Layer 6 of a small transformer language model trained on English Wikipedia (13 layers, counted from 0, width 128).
Take only the direct path to the model's output, skipping the later layers: a vector added to the residual stream pushes a token's score in proportion to its dot product with that token's output vector.

Output vectors of the tokens that the questions are about. A number n stands for n times 0.016.
"stant": 4 2 27 -15 -50 12 -53 -4 -26 51 -21 1 27 -26 6 10 10 26 -39 -38 -21 8 -2 0 -35 -31 -4 -17 -7 26 -55 15 23 38 -8 -67 1 -26 -18 23 39 12 -11 -5 28 35 -32 -11 -17 2 38 27 39 1 79 60 -15 18 14 4 0 10 1 -30 -14 54 -8 8 -45 15 64 -7 36 -2 5 -42 13 -50 -13 69 -4 -6 14 -16 59 45 16 -28 60 24 -21 -49 35 -22 26 -33 20 16 -23 -36 8 -36 25 -70 33 -3 38 -25 41 -15 -71 -6 -21 -3 -26 -30 3 -3 21 -17 7 -33 12 0 -5 4 10 11
" Country": -28 8 -10 -4 -5 27 22 -23 -11 1 15 -30 17 -11 5 18 9 7 6 25 -22 14 -35 14 -15 13 -20 -16 -20 6 15 30 -14 -37 -9 13 -19 43 -31 -12 -20 15 -26 60 15 27 -9 -42 -8 20 8 22 18 -6 16 -4 18 14 -20 -52 1 -9 2 -5 -52 -12 -24 -33 16 -8 -30 12 1 15 9 17 -7 -32 38 26 -32 -13 50 16 -8 0 3 -17 -3 11 -16 -44 0 -35 14 -18 9 22 -12 -18 12 -11 4 9 6 -18 7 -11 -15 15 9 19 16 1 3 27 -2 19 10 -6 6 -18 -6 15 -24 -6 -19 -8
"ys": 28 21 11 14 15 -52 -58 -24 2 -14 -16 -9 -45 -29 -1 12 0 -15 -26 -34 -8 36 29 50 16 18 -49 10 7 9 -19 2 10 -31 -50 -25 16 -31 47 -5 -24 63 15 35 18 -14 -51 -18 -23 -7 -22 -6 2 -3 1 -24 -26 -16 40 7 -19 18 20 -11 -12 -5 -15 -17 9 17 -2 -10 38 28 7 -7 15 -21 29 48 8 -7 -2 15 1 9 29 13 -1 4 -3 13 -9 20 31 17 35 31 -9 -12 5 -5 -26 -15 -4 -14 5 -27 -11 -57 -59 15 29 -27 -20 1 8 -31 -26 23 -43 -16 -18 -20 -6 -22 6 -51
"port": -9 17 6 45 -5 50 -7 -23 -51 17 33 8 -26 -14 3 2 -15 76 27 -36 2 34 30 5 -25 10 3 23 0 30 19 49 23 32 -27 -11 47 -1 12 3 43 -10 -17 15 54 61 -38 -33 9 -11 17 -10 16 -6 27 6 0 23 -25 24 34 27 47 -20 17 1 12 -13 -2 -4 1 3 -19 -5 -5 28 27 4 45 6 26 -6 35 -16 -37 15 6 2 -9 0 22 -20 33 11 -8 17 -19 36 -12 -27 -16 37 -14 -15 1 21 24 -18 -6 -3 50 -21 -12 -50 -3 -1 -34 7 -1 -26 10 -14 -15 33 -23 21 -26 -11
"ways": 12 52 32 21 -30 -17 -16 5 -48 34 -42 -25 5 -2 4 -11 5 36 35 -9 30 7 -5 35 -15 -44 8 37 -35 17 5 62 21 48 23 8 55 -8 -33 34 21 15 -8 39 17 20 -41 -50 20 12 -4 5 -24 -13 26 28 -30 12 -37 18 20 -7 -5 -6 -13 14 18 21 -20 -8 7 -36 11 33 -12 -27 1 9 40 -3 10 -21 -11 21 26 -2 -12 14 -12 27 26 -27 -8 16 28 -37 20 50 -28 -43 14 -17 45 -72 28 -32 -20 -28 14 -37 -19 31 44 -14 19 -29 -17 32 -2 24 -29 26 -45 7 -33 -5 -33 5
"ios": 0 37 15 -1 19 24 10 -12 -26 25 1 17 -40 -28 3 30 -16 8 -24 17 -17 5 11 1 -21 -5 55 32 -20 -15 -43 16 -18 54 -3 9 17 -24 -22 13 22 33 3 -1 22 9 3 -5 -14 -31 -27 -32 -11 -5 -19 51 4 31 -30 16 12 -33 40 10 -28 19 5 -42 2 -9 32 0 28 -22 40 -9 -22 -15 -34 29 45 -10 13 1 16 -20 10 17 35 -24 -3 11 8 -1 29 11 -4 12 -71 14 1 -19 29 -1 14 -23 -44 -10 23 -46 -59 21 7 -27 -23 -27 17 -20 -5 13 -31 -20 -4 15 -40 17 16 -51
"ep": 27 23 7 -1 23 2 29 -3 -12 5 -4 17 -5 -31 -1 4 0 -11 40 16 -16 11 -1 -24 11 -8 -5 -24 -7 -43 -12 -17 17 -47 -27 -35 -24 -17 1 7 12 30 -4 -49 51 6 8 1 -24 -9 30 -26 26 4 10 27 12 10 -8 35 30 -3 10 -2 44 7 34 -9 -12 -11 -25 23 36 -58 -34 41 -3 -15 -2 -8 -6 3 25 -1 7 36 -6 39 -11 5 23 2 20 -15 30 -30 1 19 11 16 -25 28 -9 -15 16 -1 30 -15 -10 -51 -16 -28 -16 -7 3 12 4 -10 58 0 -2 -8 8 22 -36 -16 19 -4
"inning": -53 -35 42 3 35 7 7 15 -25 -6 12 -39 -19 -33 4 -2 -5 10 7 -26 -4 -67 -41 -16 0 -17 -52 24 -35 33 -23 -2 12 -59 13 3 3 22 34 2 72 21 30 33 20 74 -14 8 29 17 60 36 -2 -1 7 42 -27 -15 2 -10 36 2 29 30 -2 36 -32 -18 -1 23 -6 -1 7 -26 -3 -3 -25 13 2 27 19 14 11 28 8 15 1 -8 34 5 -67 -20 47 -26 -16 -20 7 34 -34 21 -45 -2 -22 -24 -53 33 31 -6 -6 1 -18 10 -8 20 22 35 -54 6 -27 10 -24 -9 -4 -11 -29 -12 -20 -13
"hest": 32 -2 7 -28 -16 -10 -5 -10 -39 -10 11 -43 -58 -52 4 18 6 -14 12 -56 -35 -63 -13 -3 15 -14 23 -24 -8 24 7 -3 50 -65 33 15 -22 -6 -55 32 0 4 1 -8 17 13 13 17 -5 7 59 -18 -19 -3 35 4 19 -9 -9 -14 45 17 47 22 8 13 9 -53 -11 -6 20 3 47 -29 31 -52 -27 -39 8 8 4 8 13 37 -30 24 49 35 34 37 -34 9 34 -6 5 25 -22 32 -4 -35 -38 -27 13 -13 -9 -9 -13 13 29 24 -19 50 45 26 37 54 -28 7 39 20 -13 -28 33 -29 -75 -28 -16 -14
"ield": -34 38 -30 -9 -11 15 24 21 -52 58 42 19 -33 -45 3 2 15 13 -4 -68 -5 -42 -23 -10 18 9 -9 -5 -26 -11 -19 11 -19 -41 -13 -28 -4 53 28 16 9 17 29 56 -11 36 6 -13 -2 26 48 23 -16 -3 41 60 -13 -2 -30 -18 39 -40 -38 31 15 -7 31 -2 11 41 -29 -44 2 -52 36 8 -7 5 23 -14 -38 7 14 -9 16 3 15 -35 -52 2 -22 -16 3 -8 -10 25 -27 9 -41 -2 -3 38 -52 -11 -1 8 38 -17 -11 20 -15 -9 39 -39 -1 0 -24 -7 -16 -2 -8 -31 -23 -14 -23 3 -54 -44
"nd": -2 33 -5 28 5 -21 -28 18 13 22 7 4 -21 -7 5 45 3 3 2 -42 -6 -19 16 -10 5 12 0 -17 -7 19 -71 62 31 27 7 -1 -15 -44 -6 66 -14 32 -10 -12 32 6 14 -23 32 -3 -5 25 1 8 8 11 13 -27 20 19 -6 -9 23 37 36 41 7 -9 -1 47 -52 -9 -35 33 -3 -10 8 -8 -14 14 -28 14 -45 16 7 35 62 -31 -6 12 -50 -17 -10 -25 6 13 34 5 -18 9 22 -16 63 -43 1 4 32 -27 14 14 26 -1 -10 -4 13 -11 37 5 16 -53 24 28 39 -18 -3 -18 -25 -27
"er": -29 -26 -6 0 40 -8 13 3 -43 -3 -7 33 -21 -11 -3 -28 -3 8 27 -49 32 -10 16 32 12 13 -12 68 15 -8 8 16 22 -44 44 32 15 -15 16 11 -37 1 10 -23 -12 -17 20 9 -39 28 -28 -37 27 10 -24 50 20 -11 31 6 -39 21 -13 -39 11 -11 5 -9 28 -5 -9 5 -6 -9 20 32 5 -16 -21 -38 -6 2 -12 -19 5 8 35 4 -29 -28 39 -10 -5 26 -49 -13 -1 3 1 12 8 35 9 -1 -1 -28 37 -34 -29 -20 43 -6 -21 -2 53 -43 7 -15 1 3 20 49 16 23 27 -4 32 -29
"ky": 41 28 -20 -17 -11 55 -27 -7 -36 35 15 11 -68 -16 3 -9 -29 33 14 -27 -28 -49 27 12 4 -18 -44 18 -19 97 -45 16 68 18 47 -1 16 -15 77 25 21 32 -8 -37 21 55 -32 -29 -20 -21 -25 25 54 -9 42 39 -18 10 -19 28 -29 44 0 -5 -21 59 -5 -24 -3 12 -15 19 6 -21 21 -24 -10 -18 14 -6 -20 4 -30 -11 33 -24 -24 -9 9 36 21 -42 41 -32 9 8 -8 5 -41 7 2 -29 25 -19 -16 -3 -19 21 -26 -38 24 -16 -19 -18 -19 -25 -15 -25 36 9 -22 -47 -24 -30 -45 11 -10 23
" •": -23 -19 21 21 -22 7 10 -18 22 32 20 -52 36 -10 4 1 -2 5 -4 11 -17 -14 -19 -1 9 -8 12 22 5 -21 -29 26 9 8 20 -32 14 3 13 16 8 22 13 16 1 4 -14 -43 23 -3 7 30 3 -9 31 -36 1 49 -25 -21 24 12 -8 18 -52 -26 -49 -24 -57 -12 36 -38 -18 -21 -18 -8 1 -24 29 -12 -16 25 1 -10 8 19 0 -6 30 -36 13 -28 9 19 0 -7 21 11 -23 -20 28 -10 13 -6 44 -11 -16 -31 -23 43 -4 13 -11 -20 -24 27 -9 17 17 26 14 -39 -14 -21 -40 17 -18 -39
"ry": -13 -19 23 37 55 7 12 -13 26 -6 -23 -3 9 -25 0 13 -13 6 -20 -24 27 -20 31 22 -8 -35 -12 24 -7 34 -3 -43 1 -5 8 -17 -14 -9 15 31 -37 13 5 18 -7 21 18 -15 -23 0 1 4 -34 9 -9 17 -37 11 1 39 -19 21 -41 26 6 3 26 8 25 1 -7 36 -27 -17 35 -32 -26 -33 -32 -39 22 -14 6 -3 -38 -7 -37 17 0 -8 -55 -41 28 20 -1 13 1 23 9 -14 0 -8 26 -21 -1 -9 14 24 37 -10 -33 9 55 7 -11 -22 -6 -21 -25 13 36 5 28 -21 18 18 -13 -8
"ians": -39 17 25 -17 18 -19 -63 38 -45 -27 2 27 15 -14 0 3 -17 -3 -19 -23 6 -19 -7 -28 -45 -18 5 35 13 8 16 11 12 34 3 -6 17 20 14 9 -25 51 37 -4 48 -13 -40 -14 -11 -20 6 43 -17 -7 30 19 -43 62 -76 4 10 -16 72 -24 -63 31 -46 0 -7 -5 -4 -1 12 -39 40 -26 5 -28 -40 45 3 -1 -25 3 -19 -2 -21 -5 14 19 38 -12 3 21 4 -23 -17 -31 -38 -2 7 17 36 -33 6 -26 -20 -14 51 -26 -20 -2 56 -11 -14 11 -17 -2 -8 4 -43 -20 -2 -4 7 3 -36 -52
"ome": -14 -6 34 23 -6 -8 14 -31 33 4 13 37 -27 -22 3 20 0 -1 -22 -32 -42 29 4 -11 1 -34 -32 8 -22 31 -23 -9 26 4 15 1 -22 -40 51 -1 48 21 8 -3 -13 -39 -31 -42 -6 -12 -39 -11 56 4 11 44 -11 -6 12 14 -24 23 44 31 -26 17 27 -40 -36 40 -18 -10 -48 -34 -9 6 8 -14 -12 27 16 -11 47 -40 -16 31 -13 17 -6 -7 -2 17 40 -2 23 -5 -8 3 -16 12 -15 48 7 -5 -7 -60 -48 -3 41 -25 -6 35 60 11 -7 8 -47 -8 13 13 -1 -29 -15 -20 -31 -10 8 -14
"ility": 12 14 11 14 31 -3 -35 32 20 43 -27 -4 -12 -24 0 -12 17 51 -14 -24 34 12 -28 -6 -6 -44 -1 20 -14 -4 -37 45 -3 -22 -23 -15 56 -1 -22 -13 45 -8 -3 50 18 -36 -3 -47 -7 2 2 55 -6 -14 -24 36 -22 42 11 -44 18 -21 26 48 -14 -38 -16 -5 -40 3 4 -7 23 -38 59 -38 -29 -42 -14 -25 16 4 30 2 -31 -21 -18 5 11 4 -36 -37 21 41 34 41 7 0 -52 11 -11 -38 35 -43 -16 -14 -8 -15 42 -11 14 39 37 -2 17 -39 -8 2 17 -40 -28 8 19 21 -41 -34 -9 5
"sh": 21 6 43 8 -28 -15 12 -8 -18 -8 2 -3 -2 -10 2 -27 -18 25 -16 4 6 -39 19 22 -29 -21 16 21 11 25 14 22 -24 29 16 17 -10 18 -22 38 -16 -29 9 -26 -29 23 -14 -8 4 -5 29 -35 16 1 14 27 -11 10 3 26 10 13 -11 -28 16 35 -6 12 -23 -25 -38 14 -17 28 4 -43 21 -56 27 -31 8 -32 -9 -30 2 -23 -3 3 -4 -15 3 -14 -1 -13 5 -19 -15 25 -29 14 8 -16 6 -25 -34 13 35 22 -28 2 -22 -3 4 -6 -22 -5 16 -5 33 -14 -4 -6 21 6 -14 -1 -11 -17
"n": 27 12 14 28 4 -32 -15 -2 -17 -10 0 14 18 -1 -2 -7 -10 -21 -13 14 -4 -20 -19 -21 -42 -14 61 4 -52 29 -33 1 15 -2 19 -12 -2 -35 -12 -31 16 -30 20 -24 22 38 -9 -2 46 4 16 1 -15 9 -27 32 21 -2 -42 3 11 -7 -23 -5 9 22 -26 18 -42 17 -2 -4 -44 38 -21 -17 37 -11 1 -20 -12 -16 -46 1 -10 -6 27 -38 -2 16 46 7 -37 18 -27 12 43 -1 13 -12 -7 -32 32 20 13 -18 22 -26 3 -48 -33 -21 -22 7 -31 -5 20 -27 12 15 32 -19 -1 -44 2 23 -9 -23

Each question shows what one neuron of this layer's MLP adds at an activation of 1. A number n stands for n times 0.0029.

n295: -8 -22 30 4 -16 12 9 -33 31 -40 -34 22 6 40 -17 -19 -9 8 26 28 32 -26 43 24 10 9 -7 -12 -4 33 10 -20 19 18 -2 -25 -15 1 -39 12 -6 -30 -8 -33 -5 -13 3 -10 -1 -33 10 -38 52 -19 -6 12 -9 9 14 -7 -8 -32 -20 8 -20 -14 -5 13 -16 41 8 3 -24 10 21 -11 18 24 -2 -17 10 -9 -12 -7 -6 4 18 -11 16 8 -3 36 -9 -2 6 15 14 -21 3 0 -5 0 33 -13 -14 -27 7 8 20 29 2 -26 15 4 -12 -18 -28 8 38 -1 -2 41 -7 17 -15 -32 21 11
Pushed up most: "sh"

n163: -41 -1 -8 -28 21 -9 36 -1 28 -46 -7 16 6 -3 -15 27 -18 -21 17 27 -3 50 8 -5 -37 19 4 19 -6 -14 23 -29 -11 48 20 -40 4 34 18 30 -18 -3 12 -27 0 -21 -30 4 -23 -4 -9 1 -2 7 -15 11 -26 15 -7 -18 -32 9 5 -3 -63 15 -34 -16 -5 -8 -9 10 26 16 -22 -4 21 26 -22 -7 -10 12 13 7 -7 -12 -28 20 -6 -5 44 -15 -17 -5 -9 -14 5 9 29 -4 5 1 10 12 8 -17 2 -9 8 7 42 -16 -18 -32 34 6 -19 50 -20 18 -8 11 14 10 20 41 1 -50
Which two tokens does it push up most, strongest first? "ians", "er"

n142: -11 1 5 -4 -32 -31 -13 15 11 -7 -45 36 8 11 -11 -37 -12 -26 -30 28 -28 12 -12 -19 -12 31 8 22 11 20 -6 -17 -36 14 12 -14 -24 -7 26 34 42 -20 -24 3 -4 -17 34 22 17 -39 -1 -21 -5 -10 -28 1 10 5 -32 12 26 -1 -11 15 15 -4 -18 19 -19 26 4 -2 8 23 -1 -5 -13 20 -11 -10 13 -32 -50 10 20 16 23 -6 16 15 -3 28 -17 2 -45 -2 15 -12 5 -15 -25 21 -3 8 -24 12 3 10 -19 -27 20 -12 -11 16 11 -10 1 -31 46 -21 10 29 -16 -10 -14 48 15 20
Pushed down most: " Country"

n113: 14 -23 28 6 -5 -31 -5 20 1 11 -23 -31 17 18 25 -23 16 -7 32 9 25 6 19 1 -3 8 -20 -1 -2 25 7 -7 31 -6 -28 42 -16 25 30 24 18 -50 -24 -17 -3 40 -9 4 -1 -12 60 27 -4 1 16 -19 -10 1 18 10 25 -22 2 -32 -25 -4 7 -5 10 6 25 -3 -20 -6 0 14 -14 25 -34 -4 -18 3 -15 -30 -14 11 -4 14 -5 13 20 17 19 22 -36 25 24 -12 -21 -23 9 -14 -16 -17 5 -16 1 15 19 -9 9 -5 -18 23 22 4 3 35 -10 11 -3 27 -20 -7 -18 -2 27 -14
Pushed up most: "inning"

n138: 25 -1 8 -26 8 -18 18 -27 1 -21 30 6 -16 -14 -26 19 5 14 -8 -53 -6 17 -13 3 -41 24 4 -20 26 -14 21 -20 -9 17 30 1 13 1 -19 20 -49 -49 19 -27 36 40 20 25 0 -42 32 -6 -4 29 -1 26 -1 -11 13 -3 18 -5 -20 36 -13 -49 -36 -31 10 -12 -17 2 -38 -17 24 1 12 -31 -2 18 26 17 41 -11 -16 14 18 -12 -9 14 -1 5 -14 3 33 -1 1 -5 10 14 47 -17 18 18 5 43 1 25 -25 5 -12 -7 -7 -7 -24 4 -10 -43 6 -15 -20 20 8 1 35 6 -15 16
Pushed up most: "sh"

n75: 15 4 13 -36 10 -16 -9 -57 -16 -7 8 -11 -5 26 -5 -1 18 -3 9 6 -20 -6 -2 10 47 -7 20 1 9 -5 17 -14 9 15 34 34 4 21 -23 -7 -15 4 6 20 -20 11 -15 9 -16 3 5 -17 -7 38 -2 10 8 22 -24 -15 -24 -35 -21 33 2 -8 8 2 -10 24 33 2 -32 17 33 18 -15 33 14 25 -3 -8 -20 -17 -36 24 -9 -4 -5 -6 -37 70 39 30 22 29 32 -3 11 -43 -23 -7 9 30 -13 -6 11 -22 -14 -26 20 3 -4 -2 0 -10 15 -66 -18 -13 0 -1 6 13 14 54 5 52
Pushed up most: "n"

n315: 9 -2 9 -48 -28 -8 -10 4 -4 11 2 24 -13 21 1 35 -8 6 11 -15 22 -16 -8 -40 -19 -6 24 4 13 -6 -14 -20 24 19 -5 -9 8 17 -33 37 9 2 -43 9 9 9 14 -31 35 -12 49 -19 12 -27 -4 -7 15 29 -28 21 -27 7 -7 -3 -12 -5 12 -21 -7 -27 -19 9 -4 12 30 -19 -26 -9 37 40 -18 12 14 -6 -14 6 50 16 -26 -31 -2 -17 -8 20 14 48 9 -3 3 -15 -22 12 14 -13 -1 26 -39 4 -10 28 -12 23 11 9 -12 52 19 -4 20 -5 -12 -4 5 9 21 -3 3 -21
Pushed down most: "er"

n212: 14 0 -16 27 8 -11 -38 -16 -20 17 14 -8 15 5 -1 -15 -25 -6 15 10 15 5 7 12 3 -20 -1 -5 5 58 32 -12 13 -10 -7 13 12 18 5 -11 -27 10 2 -13 16 -1 3 41 -31 14 18 52 -21 19 -23 -2 -36 -20 4 47 9 -27 -14 -21 34 9 8 -19 -21 -19 -26 6 18 -26 -13 -1 -12 -6 3 -17 19 -13 1 19 -2 -21 -14 -1 11 -21 5 -15 20 -8 76 -28 22 23 20 5 -12 -41 -16 26 -11 -14 -25 7 31 -10 -19 13 13 -12 1 -22 15 -44 -12 6 31 18 7 -2 -5 -5 10 0
Pushed down most: " •"

n314: -9 10 -24 -25 16 -10 2 -16 -51 -30 7 -22 7 -40 35 -23 -9 4 -1 -21 -38 0 -41 28 -12 9 35 -17 -13 14 -20 10 -8 -28 -7 6 26 19 9 4 -16 29 -7 -2 18 -4 0 12 -5 -9 -23 -18 4 -29 3 38 9 -24 -17 -5 25 30 19 7 16 1 14 -20 6 2 -32 -26 -21 -5 3 33 25 5 -11 -19 -29 13 8 -5 -1 -21 26 25 45 -20 1 -18 8 -26 14 15 -7 -10 -12 -9 -11 28 -10 -30 -7 2 2 10 39 -25 -18 -6 6 11 -30 -59 33 8 8 3 17 8 -9 24 -12 -9 20 -11
Pushed up most: "ios"

n30: 13 28 -11 23 8 -2 -5 13 -2 5 -16 -16 33 -6 -10 3 -40 -2 -27 -11 0 -13 1 -6 28 3 22 -32 -12 9 20 -20 -34 7 3 -9 30 -17 34 14 1 3 6 32 -8 -7 -1 27 -12 -18 -16 1 -14 30 -21 10 -37 46 6 -45 9 1 6 -34 33 -7 -12 1 -7 -15 -4 22 61 -5 16 7 7 -12 8 1 24 -32 -25 29 -29 -19 -36 55 -3 -20 -36 -10 -23 13 1 42 42 5 33 23 -21 -37 25 -1 -34 33 20 8 14 -9 25 -6 24 15 3 34 2 -27 -17 25 53 17 -4 -32 -10 -36 42 -11
Which three tokens does it push up most, strongest first? "ry", "ility", "ys"

n165: -17 -21 7 1 14 5 -15 21 15 -18 14 14 -5 -34 -4 4 -5 -8 -32 12 9 -13 -57 -19 -25 12 9 15 7 33 -31 7 -29 42 -8 -32 -44 -9 2 8 29 -11 -33 3 35 30 16 -38 5 14 18 -15 4 18 -9 -10 30 -33 14 17 -6 -16 -19 -25 16 -20 -47 52 -1 24 -32 8 12 3 -8 3 18 -12 20 -25 24 3 18 17 -40 -12 37 2 48 23 1 8 -1 20 -39 15 -34 1 9 19 22 20 -20 -17 21 30 4 -40 9 -9 -20 20 -23 -9 56 -27 27 -27 27 -21 -14 -21 29 1 -10 18 -17 36
Pushed up most: "n"

n153: -18 -13 -18 -28 29 -46 9 -15 28 -1 22 -20 35 29 -1 -23 -22 -18 -15 14 3 15 21 10 12 17 -27 15 9 37 4 -30 18 -12 4 -4 -33 -28 23 -14 -25 -10 -16 -2 -36 -10 -10 5 4 -8 14 11 22 7 12 -40 -17 -17 -5 -21 -9 -3 6 8 5 -27 -5 -25 -18 -52 -42 -15 -13 -5 -24 25 11 34 30 -3 3 43 -43 65 1 11 -26 4 -23 -18 17 -10 6 -14 -35 -36 2 8 41 -6 -4 2 0 -17 9 17 -4 3 -47 -3 -11 13 3 17 -16 -34 -12 -5 13 14 -5 -17 25 2 -5 8 -15 9
Pushed up most: " •"

n255: -1 -13 -24 28 -6 -22 -15 7 -38 7 -13 19 -10 7 12 -2 -4 -5 -5 12 30 1 -22 -69 -15 -19 13 19 -38 -11 -6 -53 -12 25 7 -6 -16 2 27 -46 -1 -3 20 -23 -20 10 -1 6 -36 -10 4 14 17 15 -17 18 -4 28 14 16 20 12 15 14 -29 -8 21 -3 -21 19 -22 3 -3 -15 22 -22 13 -8 10 -5 -11 10 0 -6 -25 16 -2 -34 10 -19 19 3 0 19 -15 -8 7 18 50 19 -45 -13 -11 -11 3 3 -1 1 -24 -20 24 44 7 -30 -23 1 -7 1 -28 -6 7 -20 -31 -22 3 22 33 -5
Pushed up most: "n"

n281: 14 42 1 -26 -11 32 -5 -1 5 -18 15 -2 -27 7 4 -17 -1 1 23 -13 2 -7 25 19 25 -33 -28 -12 -1 29 -18 -12 -40 1 -8 13 14 -32 -20 14 -8 27 2 8 11 13 -24 -14 -4 -17 -4 -13 11 -13 6 -7 33 21 14 -9 1 -17 -40 -10 17 -12 -10 31 -6 5 8 -10 -11 -11 19 -40 16 -17 15 -13 -5 -1 -4 20 -20 0 -6 -22 -22 -13 -11 -39 4 6 14 0 -30 -38 -44 -62 -16 15 1 13 -64 -1 -48 -14 -9 1 33 -3 27 46 -5 29 27 2 19 -20 -8 -10 -3 4 1 -35 11 1
Pushed up most: "ky"

n103: 13 -6 4 15 25 26 6 36 -47 -29 -18 27 8 2 27 -5 -11 -5 -4 -29 4 -5 -12 -20 27 2 -26 28 18 25 5 22 36 -26 -9 -3 -5 9 40 -2 6 9 -7 5 -26 0 -25 28 1 -30 -6 8 -26 -18 14 -15 -9 22 22 -13 -5 16 -18 26 24 -7 23 -19 -18 -10 -15 2 24 -5 27 -5 -11 -39 2 -7 -6 18 16 29 8 13 -14 -7 12 -1 -2 -37 -8 -5 8 6 -10 16 2 -25 -28 48 9 1 23 -3 13 17 -10 3 -16 -4 45 -19 -15 -19 10 -1 12 -19 -24 -39 3 0 14 -17 -28 -4
Pushed up most: "ield"

n279: 7 14 25 -2 -54 -13 6 -4 -15 40 -8 -4 18 -27 -35 9 -32 28 45 -12 -23 3 -9 23 2 12 9 2 -26 6 -9 -15 5 35 0 -1 -18 2 -23 42 -19 -16 20 -15 21 -4 -30 -3 28 -2 -48 30 -23 8 18 1 -1 -14 -20 -3 33 41 -47 -9 -3 11 -11 -16 -12 -25 -3 -24 -35 14 -25 28 -3 20 1 8 4 21 16 19 -11 6 -15 16 -4 14 16 -26 -6 11 -16 -1 -11 -12 -31 -21 4 -2 11 1 -10 -8 -19 17 -23 11 19 10 15 -4 -18 -7 13 1 7 44 8 -15 -22 2 -35 -35 -12 -13
Which three tokens does it push up most, strongest first? "ways", " •", "ky"

n270: 14 -36 25 -3 -6 7 7 6 59 -8 3 11 24 65 -46 -22 -23 -2 20 27 14 -19 -2 15 20 9 -16 -4 2 -15 -51 -54 -4 40 -8 -25 -15 30 -2 -42 -19 8 16 -13 -1 1 -9 14 18 -25 -10 -5 1 37 25 -17 1 24 -12 1 -9 17 8 9 -10 29 2 3 -31 -4 27 11 2 9 16 14 2 -27 7 10 -11 7 -29 -9 -6 55 -5 0 23 -18 30 -12 33 30 -32 22 -1 11 0 -11 35 -3 -1 -10 -2 -16 20 5 -2 6 -35 2 6 -33 -4 16 1 11 -12 6 -28 -23 -7 -1 12 16 8 6
Which three tokens does it push up most, strongest first? " •", "stant", "ians"

n140: -7 4 12 27 20 15 7 9 44 -1 -4 15 46 5 -25 -13 -17 -3 -11 16 21 10 29 -19 42 -9 -13 29 -1 -11 33 -20 16 6 10 35 -12 53 13 -5 -26 33 33 33 -1 -13 -21 -23 19 -8 39 -22 30 33 -4 23 2 2 -21 -23 7 -4 19 -17 25 9 33 4 9 -5 -12 9 -1 4 9 -3 2 -20 -8 22 -12 9 -17 -16 -6 -24 17 7 -53 2 20 22 5 12 -2 -20 -19 -6 23 13 0 29 9 -18 -8 -2 -6 -41 -31 21 14 1 -3 22 -7 -27 15 30 -24 6 19 -15 -14 -3 -13 16 -17 10
Pushed up most: "er"

n46: 12 -1 35 -11 -6 10 -16 26 72 12 5 -9 30 1 -29 37 -37 0 -24 -19 5 1 7 15 -4 -30 -20 5 45 -23 -5 34 -33 -7 14 -15 17 12 -34 11 -29 -12 12 -4 14 21 6 -56 -14 -6 -16 3 27 23 2 -41 18 8 50 -6 10 17 5 -19 -10 1 7 12 1 3 -28 -5 -21 5 -3 -5 15 -22 -3 27 -7 5 -14 -2 -34 -13 -27 16 7 18 -3 22 8 18 -14 -11 7 -26 -10 -14 -32 2 -16 14 -22 -11 -7 8 4 -6 14 37 -30 6 -8 -13 18 7 -10 27 -2 8 21 -7 11 19 -11 19
Pushed down most: "ield"

n232: 7 15 15 -20 44 18 -16 2 -32 -34 -6 -14 -12 -11 3 -13 -8 18 35 3 4 22 -17 39 -17 27 26 -3 28 49 19 13 -4 9 -1 -30 -8 -17 15 -23 19 13 14 -7 -3 -31 -31 5 43 -11 2 -31 12 10 -24 5 -11 12 19 40 -14 -15 30 -32 -13 -2 -26 1 -30 -38 -31 5 19 -7 -43 4 47 -25 -11 -24 15 -5 -4 14 -32 -5 34 -49 20 -5 1 20 38 32 -38 8 0 -2 -28 -1 -39 7 -26 15 7 24 10 -29 -22 -8 8 -2 16 -14 -14 31 1 -22 22 8 -11 -21 -10 19 -1 -10 -35 -28
Pushed up most: "port"

n241: -13 8 -4 -33 -40 -56 -7 -23 60 -43 -4 20 22 11 5 5 -7 22 -9 -14 -21 -14 -8 19 -28 15 42 -24 26 30 -3 10 -6 -29 -14 -18 21 -6 14 7 11 8 25 -37 9 7 14 -32 12 13 8 18 -2 -7 38 -7 -5 -16 29 -18 16 9 -11 4 12 2 13 -4 -20 19 -15 -15 -34 -24 17 24 -5 27 10 -5 46 10 4 -5 21 13 -28 -21 -11 2 -26 -15 30 13 6 -26 22 20 -24 -19 -7 17 18 -5 -47 -17 4 -26 -1 -45 -10 3 17 18 25 -14 -34 -20 -7 13 -2 -19 17 11 33 5 27 -20
Pushed up most: "ome"

n22: -10 8 5 28 12 27 12 4 25 21 15 36 30 -29 -21 15 -3 12 5 -16 12 -17 -11 -16 51 23 -8 -12 -7 -2 7 5 -9 6 -22 27 23 13 8 -2 -19 -8 5 -43 5 -46 15 -8 -23 8 8 -6 -25 60 -30 10 -24 -24 3 -19 -7 11 16 -13 -16 26 -3 2 -12 21 13 43 -19 25 19 -13 5 6 24 12 -37 0 -37 -46 14 -10 -30 -10 8 -8 -31 -18 7 7 -9 8 5 11 29 -2 -30 -6 38 -13 -22 26 7 -8 14 -9 18 2 22 4 -11 -14 -23 -4 -26 10 -33 15 -8 -8 -8 -3 -17 -8
Which two tokens does it push up most, strongest first? "ry", "nd"

n172: 7 14 16 16 49 4 4 -5 -14 7 -11 -46 18 -9 62 9 -30 38 -27 19 -3 57 -3 -5 -18 4 -12 20 -7 -9 -9 22 14 -7 -13 0 -9 -2 -24 -14 -10 -1 14 -17 1 -20 13 -2 -17 -4 -17 -16 -11 4 -1 -4 13 -19 -5 4 -19 20 19 8 7 -10 13 -9 12 23 18 -46 -21 39 -27 -11 -32 6 -10 11 -30 39 -35 -12 26 -21 10 -3 25 39 12 23 -7 -1 -39 -8 12 34 8 8 1 -5 11 -1 33 -4 10 18 14 -14 -3 5 -10 0 -1 4 16 -20 -3 -6 -51 -6 23 16 23 -1 27 -19
Pushed down most: "ield"

n280: -11 2 -16 -6 -2 -14 38 41 -18 -20 -4 -3 9 7 -13 -29 25 19 -13 -2 5 -1 17 20 8 -1 -18 10 -19 -7 -7 -11 -19 -9 9 -18 -3 -52 8 17 6 -38 -35 27 -11 -5 -6 -10 -14 -13 -3 -11 17 -9 6 12 -16 -47 21 -4 20 10 -25 50 21 20 -13 -23 -32 -17 -18 12 7 -13 -26 2 3 28 -26 -19 9 -35 -5 -7 5 46 17 -14 -2 -4 -10 -9 43 22 -45 7 -19 13 27 -32 1 -24 -21 -8 -1 2 58 20 -34 -22 -30 19 23 -1 -9 -11 44 33 26 -4 2 10 3 2 -9 -1 47 3
Pushed down most: "ians"